Layer 7 of a small transformer language model trained on English Wikipedia (10 layers, counted from 0, width 128).
A neuron adds its activation times its output weights to the MLP's output. To switch it off is to set its activation to zero at one token and run the rest of the model.

Output weights of the MLP neurons that the questions are about. A number n stands for n times 0.0065.
n215: 6 -12 13 -2 -26 17 20 -11 -8 12 14 -8 5 4 14 -24 11 7 -12 7 8 -6 7 -17 0 2 3 15 3 13 12 31 -14 -6 -3 4 16 6 11 2 6 -3 -29 -2 2 12 13 4 12 -2 -8 12 -16 -2 2 -10 -7 -17 7 5 -5 -1 3 8 -12 -12 1 -4 10 9 -1 -5 -9 -5 -1 -4 1 17 -29 3 -4 -6 3 5 -2 4 -15 5 -7 -2 -7 -10 -1 11 2 -2 3 27 -11 5 -11 -10 21 9 -7 14 -25 -2 0 2 5 4 2 1 -6 -2 6 -53 5 10 -5 6 12 -4 -14 3 2 -13
n241: -18 13 -1 -11 15 0 3 -5 -9 10 -2 -7 -9 -10 -9 -6 -5 -5 -6 -5 -12 -1 22 4 2 3 -24 -18 0 -2 -9 0 -1 -4 5 -12 -14 6 6 -7 15 -2 -2 3 -4 10 0 4 3 7 12 0 9 -1 2 -8 -12 12 11 -4 -20 6 11 6 9 12 14 3 10 -11 -11 -9 -5 6 6 8 11 -9 8 1 3 12 -19 2 5 -8 -4 -4 8 -6 9 -8 -2 6 -7 3 -8 -17 -4 16 4 -22 -8 8 -10 -5 4 -8 -1 12 -2 -13 4 16 0 -2 -1 20 3 -3 -8 17 10 0 10 3 6 -1
n417: -7 -10 7 5 -12 -4 7 -5 -11 -22 -12 3 8 2 5 3 -8 1 18 5 4 4 11 5 4 -7 13 5 8 4 0 5 3 3 -7 14 10 -20 -2 0 3 3 10 0 5 -5 0 14 6 -6 5 7 -3 7 -11 11 16 6 -6 8 4 -10 11 0 0 -2 3 -7 -2 10 10 12 5 6 -8 9 -14 -2 -95 7 2 9 7 -4 -17 -2 5 -5 11 -3 -3 -1 7 -12 15 -16 11 24 -3 7 -10 0 3 6 -1 1 12 -9 -30 -16 -8 -6 1 11 8 -7 -13 -3 10 8 4 -4 1 0 -5 1 -5 5
n489: -10 26 -15 -3 13 0 3 25 -2 23 1 6 -4 -1 -3 1 9 -3 -16 -9 -12 -10 6 -14 -9 -3 -19 -9 3 6 -7 -5 -16 -7 -9 8 -9 2 4 -3 2 16 24 -18 -10 12 -2 0 -1 23 8 -26 -3 -17 4 1 -8 23 11 -9 3 23 -23 10 -4 10 -15 16 12 -16 13 -7 8 -3 -9 -8 4 -2 17 -1 28 12 4 7 -5 -21 -7 -13 -1 12 17 -7 -9 -2 -10 -1 -15 -16 -3 11 3 -7 4 -9 3 3 -8 -14 6 13 6 5 0 -20 3 -8 -14 6 2 -3 2 31 9 1 5 4 -6 0
n587: -8 2 -22 4 -24 -12 -18 13 16 -24 14 -3 -17 -10 -23 9 -15 -14 -6 18 1 -15 2 -11 9 -6 -4 13 17 21 26 2 -9 -2 -7 9 2 -12 25 7 9 11 8 0 10 5 -3 -34 1 -1 12 19 -5 25 -3 -1 0 26 -30 5 4 -5 -3 7 6 -8 -10 18 -3 9 -15 -4 -2 9 -8 -22 -8 15 -41 23 -18 0 -16 -9 -2 -1 5 -6 -13 2 -1 -5 -11 -16 -15 25 5 23 10 -13 9 -1 44 -3 8 7 11 2 -3 -8 -15 0 -5 9 -12 14 -8 0 17 -7 23 1 2 -16 20 13 7 -2
n874: -12 -8 4 2 23 -29 -20 -15 31 -4 -3 4 -3 -29 -1 16 22 -21 3 -2 -2 13 -27 24 11 -16 -47 12 4 4 -2 -12 -23 -2 -9 20 -22 -50 -2 24 -1 1 20 -32 9 -13 5 -23 17 36 1 -13 -5 6 8 2 5 -8 30 -8 25 -11 -5 -10 -5 3 -20 1 7 -18 41 -11 25 -4 5 30 -5 -12 -23 9 1 10 17 11 5 -15 -4 2 5 1 -19 19 -3 0 6 -24 1 12 3 6 21 10 -19 13 -1 23 10 -21 -6 0 4 -20 -11 20 -18 -23 1 -12 -2 -19 13 18 0 17 18 35 -35 10
n880: 8 -8 12 -12 7 15 -20 -8 -17 -23 1 -34 16 2 -5 18 26 20 10 -4 -2 -7 9 -15 27 26 17 6 8 6 6 -11 -17 8 8 1 -15 -3 9 -10 -33 -16 -9 11 9 -3 13 5 -3 -27 -9 51 -3 8 31 19 -6 -15 18 29 41 -20 -20 -7 3 -5 2 15 -4 15 -8 -31 7 -1 12 -55 13 25 -31 -11 -24 -16 6 -6 12 -27 2 -14 18 -16 15 -13 2 9 -19 10 -17 -12 -18 23 -2 -2 7 -1 19 -14 34 -8 5 5 1 11 20 9 -19 20 -13 -32 3 -9 -5 -16 0 2 2 10 -6 -22
n927: -8 6 8 4 -32 16 4 -7 -4 10 -4 20 -11 -9 5 -2 9 10 -2 -2 1 -12 -2 13 1 -6 -11 -1 7 2 2 1 -4 16 -2 -3 25 -5 3 -16 6 -7 1 -5 4 -11 17 -5 -14 5 -2 0 -4 20 -13 -17 -9 -2 24 -10 -16 6 13 -14 0 1 10 7 -5 22 -11 -6 2 3 2 -1 14 -1 -23 -2 2 15 2 4 -8 5 -20 -30 2 2 1 1 -18 3 11 -6 -9 15 8 -1 -4 0 0 -17 -10 6 7 -5 -4 16 1 -5 -2 18 -3 -5 9 14 15 11 2 13 -6 23 2 -11 -19 5
n949: 14 -10 -17 -22 5 -13 2 -13 -1 11 -1 0 14 -2 3 -18 -16 0 3 3 -5 -4 4 0 9 15 12 -4 -8 7 -2 -13 2 -2 19 -2 1 -22 6 2 -14 10 16 -31 7 4 -6 -10 23 -17 4 -17 2 7 -3 7 -1 2 7 -5 -20 3 2 1 8 26 -12 3 -22 1 -4 -11 -6 26 1 4 7 -6 -24 -11 6 -8 12 12 25 -3 -8 13 16 -14 4 -3 -24 -11 -7 -1 4 2 1 -8 -7 6 30 -16 -2 6 4 8 -5 -8 6 -9 35 12 -1 -3 4 -1 -5 -11 -25 -2 6 3 5 17 27 8

Each question names a token from some text and the token that comes next. It shows the activations a of the neurons there, in the order above. A number n stands for n times 0.067.

Then comes g, the gradient of the next token's log-probability with respect to the MLP's output, scaled to length 1. A neuron's effect is roughly proportional to its activation times (output weights . g). A number n stands for n times 0.0038.

" the", then " ang"
a: 0 0 60 0 0 0 0 3 0
g: -2 18 20 1 -1 22 8 -27 18 -51 33 -41 -16 11 -13 -2 -16 -31 28 -12 -20 8 -44 23 3 1 17 -8 -1 31 11 -14 5 22 35 -10 -16 11 -10 26 -25 -40 -46 8 18 -28 -43 -9 50 16 31 44 8 -58 1 -1 -2 8 17 -20 -41 40 5 -11 -33 6 17 -19 30 18 -15 -20 -44 -6 -18 -20 -2 -10 17 14 55 12 -6 -7 -63 21 16 -16 15 -13 27 24 -3 -4 10 14 0 -11 -25 29 28 -24 -12 -7 -19 -33 6 -9 -3 -25 39 21 -15 8 -3 -36 44 3 4 -2 -13 29 -1 18 12 18 26 13
Which neuron, switched off, raises the next token's probability most? n417

" forms", then " of"
a: 5 0 0 0 0 0 0 0 56
g: 16 3 32 -5 28 -10 -21 -2 -2 -8 9 26 -13 20 -2 -28 -31 -14 -35 -26 -2 -1 -5 33 14 3 15 -32 11 -7 8 -16 2 -8 34 17 0 -17 -72 17 39 -18 -34 7 18 35 -1 24 28 -23 17 -21 -6 32 -12 19 -1 15 -4 3 -11 47 -9 -14 28 24 -11 -60 -28 15 -4 -12 16 -30 8 17 24 23 -5 -6 -2 27 5 3 -51 9 -14 14 -13 -44 -10 24 -6 -11 -31 -10 -35 37 -14 10 9 11 -50 0 -21 36 -2 23 9 61 4 -12 26 36 31 -54 39 -25 -12 -23 -18 -16 8 19 -12 -15 -18 21
Which neuron, switched off, lowers the next token's probability most? n949

" |", then " The"
a: 0 56 53 0 0 0 0 3 0
g: -21 -26 38 14 1 25 24 23 -5 -17 8 6 -26 13 44 -29 -6 -16 -22 -2 16 28 8 -13 -15 11 26 -8 0 -14 -23 7 19 40 23 6 -33 4 1 15 35 3 -15 -27 21 11 -66 6 8 16 -2 0 6 10 24 -2 -68 -3 0 -22 -7 -9 2 4 16 57 -13 6 -33 -16 14 -23 8 -2 5 61 41 22 -2 11 -11 -14 -43 -19 14 22 -17 -34 20 -7 23 -16 -37 -34 2 8 -29 -9 -31 -10 -6 -25 18 24 -36 -25 -17 51 -19 7 47 -16 23 -27 15 12 -18 -9 -28 26 -28 -23 33 14 22 31 -11 -17
Which neuron, switched off, raises the next token's probability most? n417

" an", then " ab"
a: 1 0 15 0 0 0 0 0 32
g: 2 -3 19 26 10 -3 34 -74 28 2 -11 -37 -27 -28 0 -13 -2 -27 29 -40 12 16 -22 14 49 -25 11 2 17 -15 -12 11 9 44 7 2 -16 -17 -14 9 -19 14 12 46 12 -69 -5 10 6 30 -15 24 32 21 2 -48 -2 14 17 7 24 3 12 -11 11 11 -17 5 -12 32 -12 -30 -7 -33 -20 -14 32 -19 25 -5 -11 -25 -19 11 -17 25 -39 -19 7 -50 15 38 8 -12 38 -9 0 -19 18 -17 -2 -1 -16 2 -5 -12 -7 36 6 16 -5 -44 -2 -35 14 22 -24 4 20 -11 -7 3 -32 71 14 27 13 3
Which neuron, switched off, raises the next token's probability most? n949

" process", then " and"
a: 4 0 0 0 0 18 0 0 9
g: -6 -10 -15 -14 19 23 -7 -8 -15 -26 -8 9 18 -10 -11 12 -4 -23 11 54 -37 11 8 40 3 23 8 11 5 -19 56 -1 48 -18 -53 -10 24 -17 21 -32 5 -3 17 -17 19 -23 -9 14 -1 17 6 12 -20 2 -22 -5 21 -8 8 29 0 7 -36 -44 -8 13 -6 18 10 -13 16 -14 -21 14 -19 5 22 -4 0 1 -1 24 38 7 -9 -56 -8 16 14 -16 -2 52 -80 -25 6 9 23 -56 -15 38 28 -17 -24 -7 19 -15 48 -7 -18 -10 22 41 -5 -22 6 -12 29 -18 -21 -9 1 39 -43 6 -9 31 -2 -34
Which neuron, switched off, lowers the next token's probability most? n874

"mar", then "ia"
a: 12 36 0 0 0 0 25 0 0
g: 42 -17 -8 -34 -16 -6 4 19 -12 -49 -6 -10 -44 22 -38 58 -16 3 29 16 -18 36 -6 -6 10 4 10 12 10 -19 -35 -18 -44 -15 -9 50 33 19 -9 31 5 19 -24 21 -17 -30 6 30 -4 -4 -29 10 -17 30 12 30 33 18 19 12 9 4 31 34 -16 17 3 -32 -11 -1 -35 -23 9 40 -16 -22 43 -2 22 12 35 -12 -22 -21 -14 11 -23 -23 -6 -2 -37 -5 18 -8 21 21 -2 4 -39 23 23 -31 -15 13 -1 -4 -8 4 0 -16 10 38 -15 11 -24 -10 -9 -3 60 -5 -24 -39 7 15 10 16 -57 -25
Which neuron, switched off, raises the next token's probability most? n241

"ul", then "de"
a: 5 5 0 28 0 0 41 0 0
g: -11 -20 32 22 1 20 -3 -10 -1 21 -1 17 36 -36 6 -1 9 30 24 -13 33 -21 7 7 37 -1 10 -32 37 2 -32 -8 37 -38 12 -16 3 37 -14 26 -16 -23 -21 -56 48 36 2 -31 -9 -12 35 8 -8 -32 -4 19 21 22 11 16 20 16 -16 -35 -13 8 -16 29 -18 20 -37 -16 36 -31 -13 -23 -20 -8 14 -6 6 9 8 8 11 11 -4 4 -7 19 -12 -33 17 -4 48 19 8 9 -24 24 16 1 -2 -35 -52 33 -71 28 -41 10 3 -48 -23 13 -7 -14 -12 -21 13 -12 -12 -34 23 -26 0 20 25 4
Which neuron, switched off, lowers the next token's probability most? n880

" In", then " 1982"
a: 3 0 7 0 42 0 0 0 0
g: 31 -20 -26 33 -3 -5 -17 14 11 1 -10 -31 6 -73 -27 -25 16 -13 -5 60 -12 8 24 -21 -32 -8 -22 49 -31 3 -18 -10 40 16 -17 47 -4 -21 18 22 -20 -18 20 4 -28 2 57 32 -27 12 -11 12 -1 34 10 9 18 -15 6 -33 -30 3 8 -17 32 -6 -1 -6 -6 -24 2 5 26 13 51 -16 -13 -3 -8 4 -5 -11 18 -33 22 15 7 -12 -14 -21 21 32 -26 5 -1 -32 -7 -16 4 5 -33 -13 24 -6 -33 12 -18 31 26 10 -41 36 -16 27 -25 27 -21 -26 20 -16 47 17 -23 8 -2 -31 18 29
Which neuron, switched off, lowers the next token's probability most? n587

" of", then " Al"
a: 0 0 41 0 0 0 0 0 2
g: -6 -5 3 -13 38 -28 6 -40 -5 23 0 -35 -13 -14 -4 21 -18 4 -16 42 20 17 -59 1 0 24 3 5 33 -1 -1 -47 13 -14 -15 -37 3 -26 -1 -8 -12 -16 10 -43 -15 -1 -20 41 72 0 -23 -10 14 7 21 -3 9 33 -25 21 34 27 24 -26 -29 -13 -41 -21 18 -19 -49 -1 22 3 -20 -10 -20 -21 -5 23 14 7 -16 3 9 -36 14 21 23 11 -15 22 48 -1 20 0 18 -8 -23 18 -26 -5 22 -1 29 14 -10 32 -16 27 27 7 -28 8 1 23 -33 -19 -15 -41 27 17 -14 48 -33 20 -16 36
Which neuron, switched off, lowers the next token's probability most? n417

"ft", then "s"
a: 5 32 0 94 0 0 0 0 0
g: -27 -31 -36 36 -13 -23 14 8 4 30 -18 -8 4 18 -21 12 31 -34 -37 20 -18 -26 3 42 24 -11 -29 18 7 -17 40 3 -20 6 0 -21 -3 11 -60 40 36 13 15 -16 -5 40 -10 -4 7 -14 -17 17 0 -21 -24 10 6 -21 -4 46 32 -35 25 23 17 9 -28 30 46 -30 -19 -20 5 -42 -19 10 11 -20 -11 41 41 28 1 30 -29 -34 -5 -33 -34 20 -13 18 21 16 18 -13 -22 -10 -18 -10 1 -2 39 -12 -10 20 1 -1 13 46 -27 -37 -15 32 8 -1 -7 -4 -12 8 -27 -19 36 18 15 13 -31 -13
Which neuron, switched off, lowers the next token's probability most? n489

" mon", then "olit"
a: 21 0 2 0 4 0 0 0 0
g: 33 -26 19 23 -35 3 12 -27 -10 -11 -26 24 12 7 19 -7 2 9 -34 -37 -10 -9 46 -13 4 9 -21 8 42 13 -29 -27 0 -28 3 70 2 10 -4 31 27 -7 40 23 -9 -20 -21 18 9 5 -16 30 10 -7 -8 -27 2 -6 11 -37 47 2 22 11 -7 33 36 -16 -34 -18 1 16 -27 -11 15 -19 -36 -32 9 30 6 0 13 48 -3 28 -43 -40 26 58 -34 -13 -19 19 -18 -6 -1 32 -21 9 3 -20 28 -5 4 37 8 3 31 19 -27 -10 8 7 -5 -27 -34 5 -19 -51 -16 -13 -23 11 -15 -26 1 5
Which neuron, switched off, lowers the next token's probability most? n215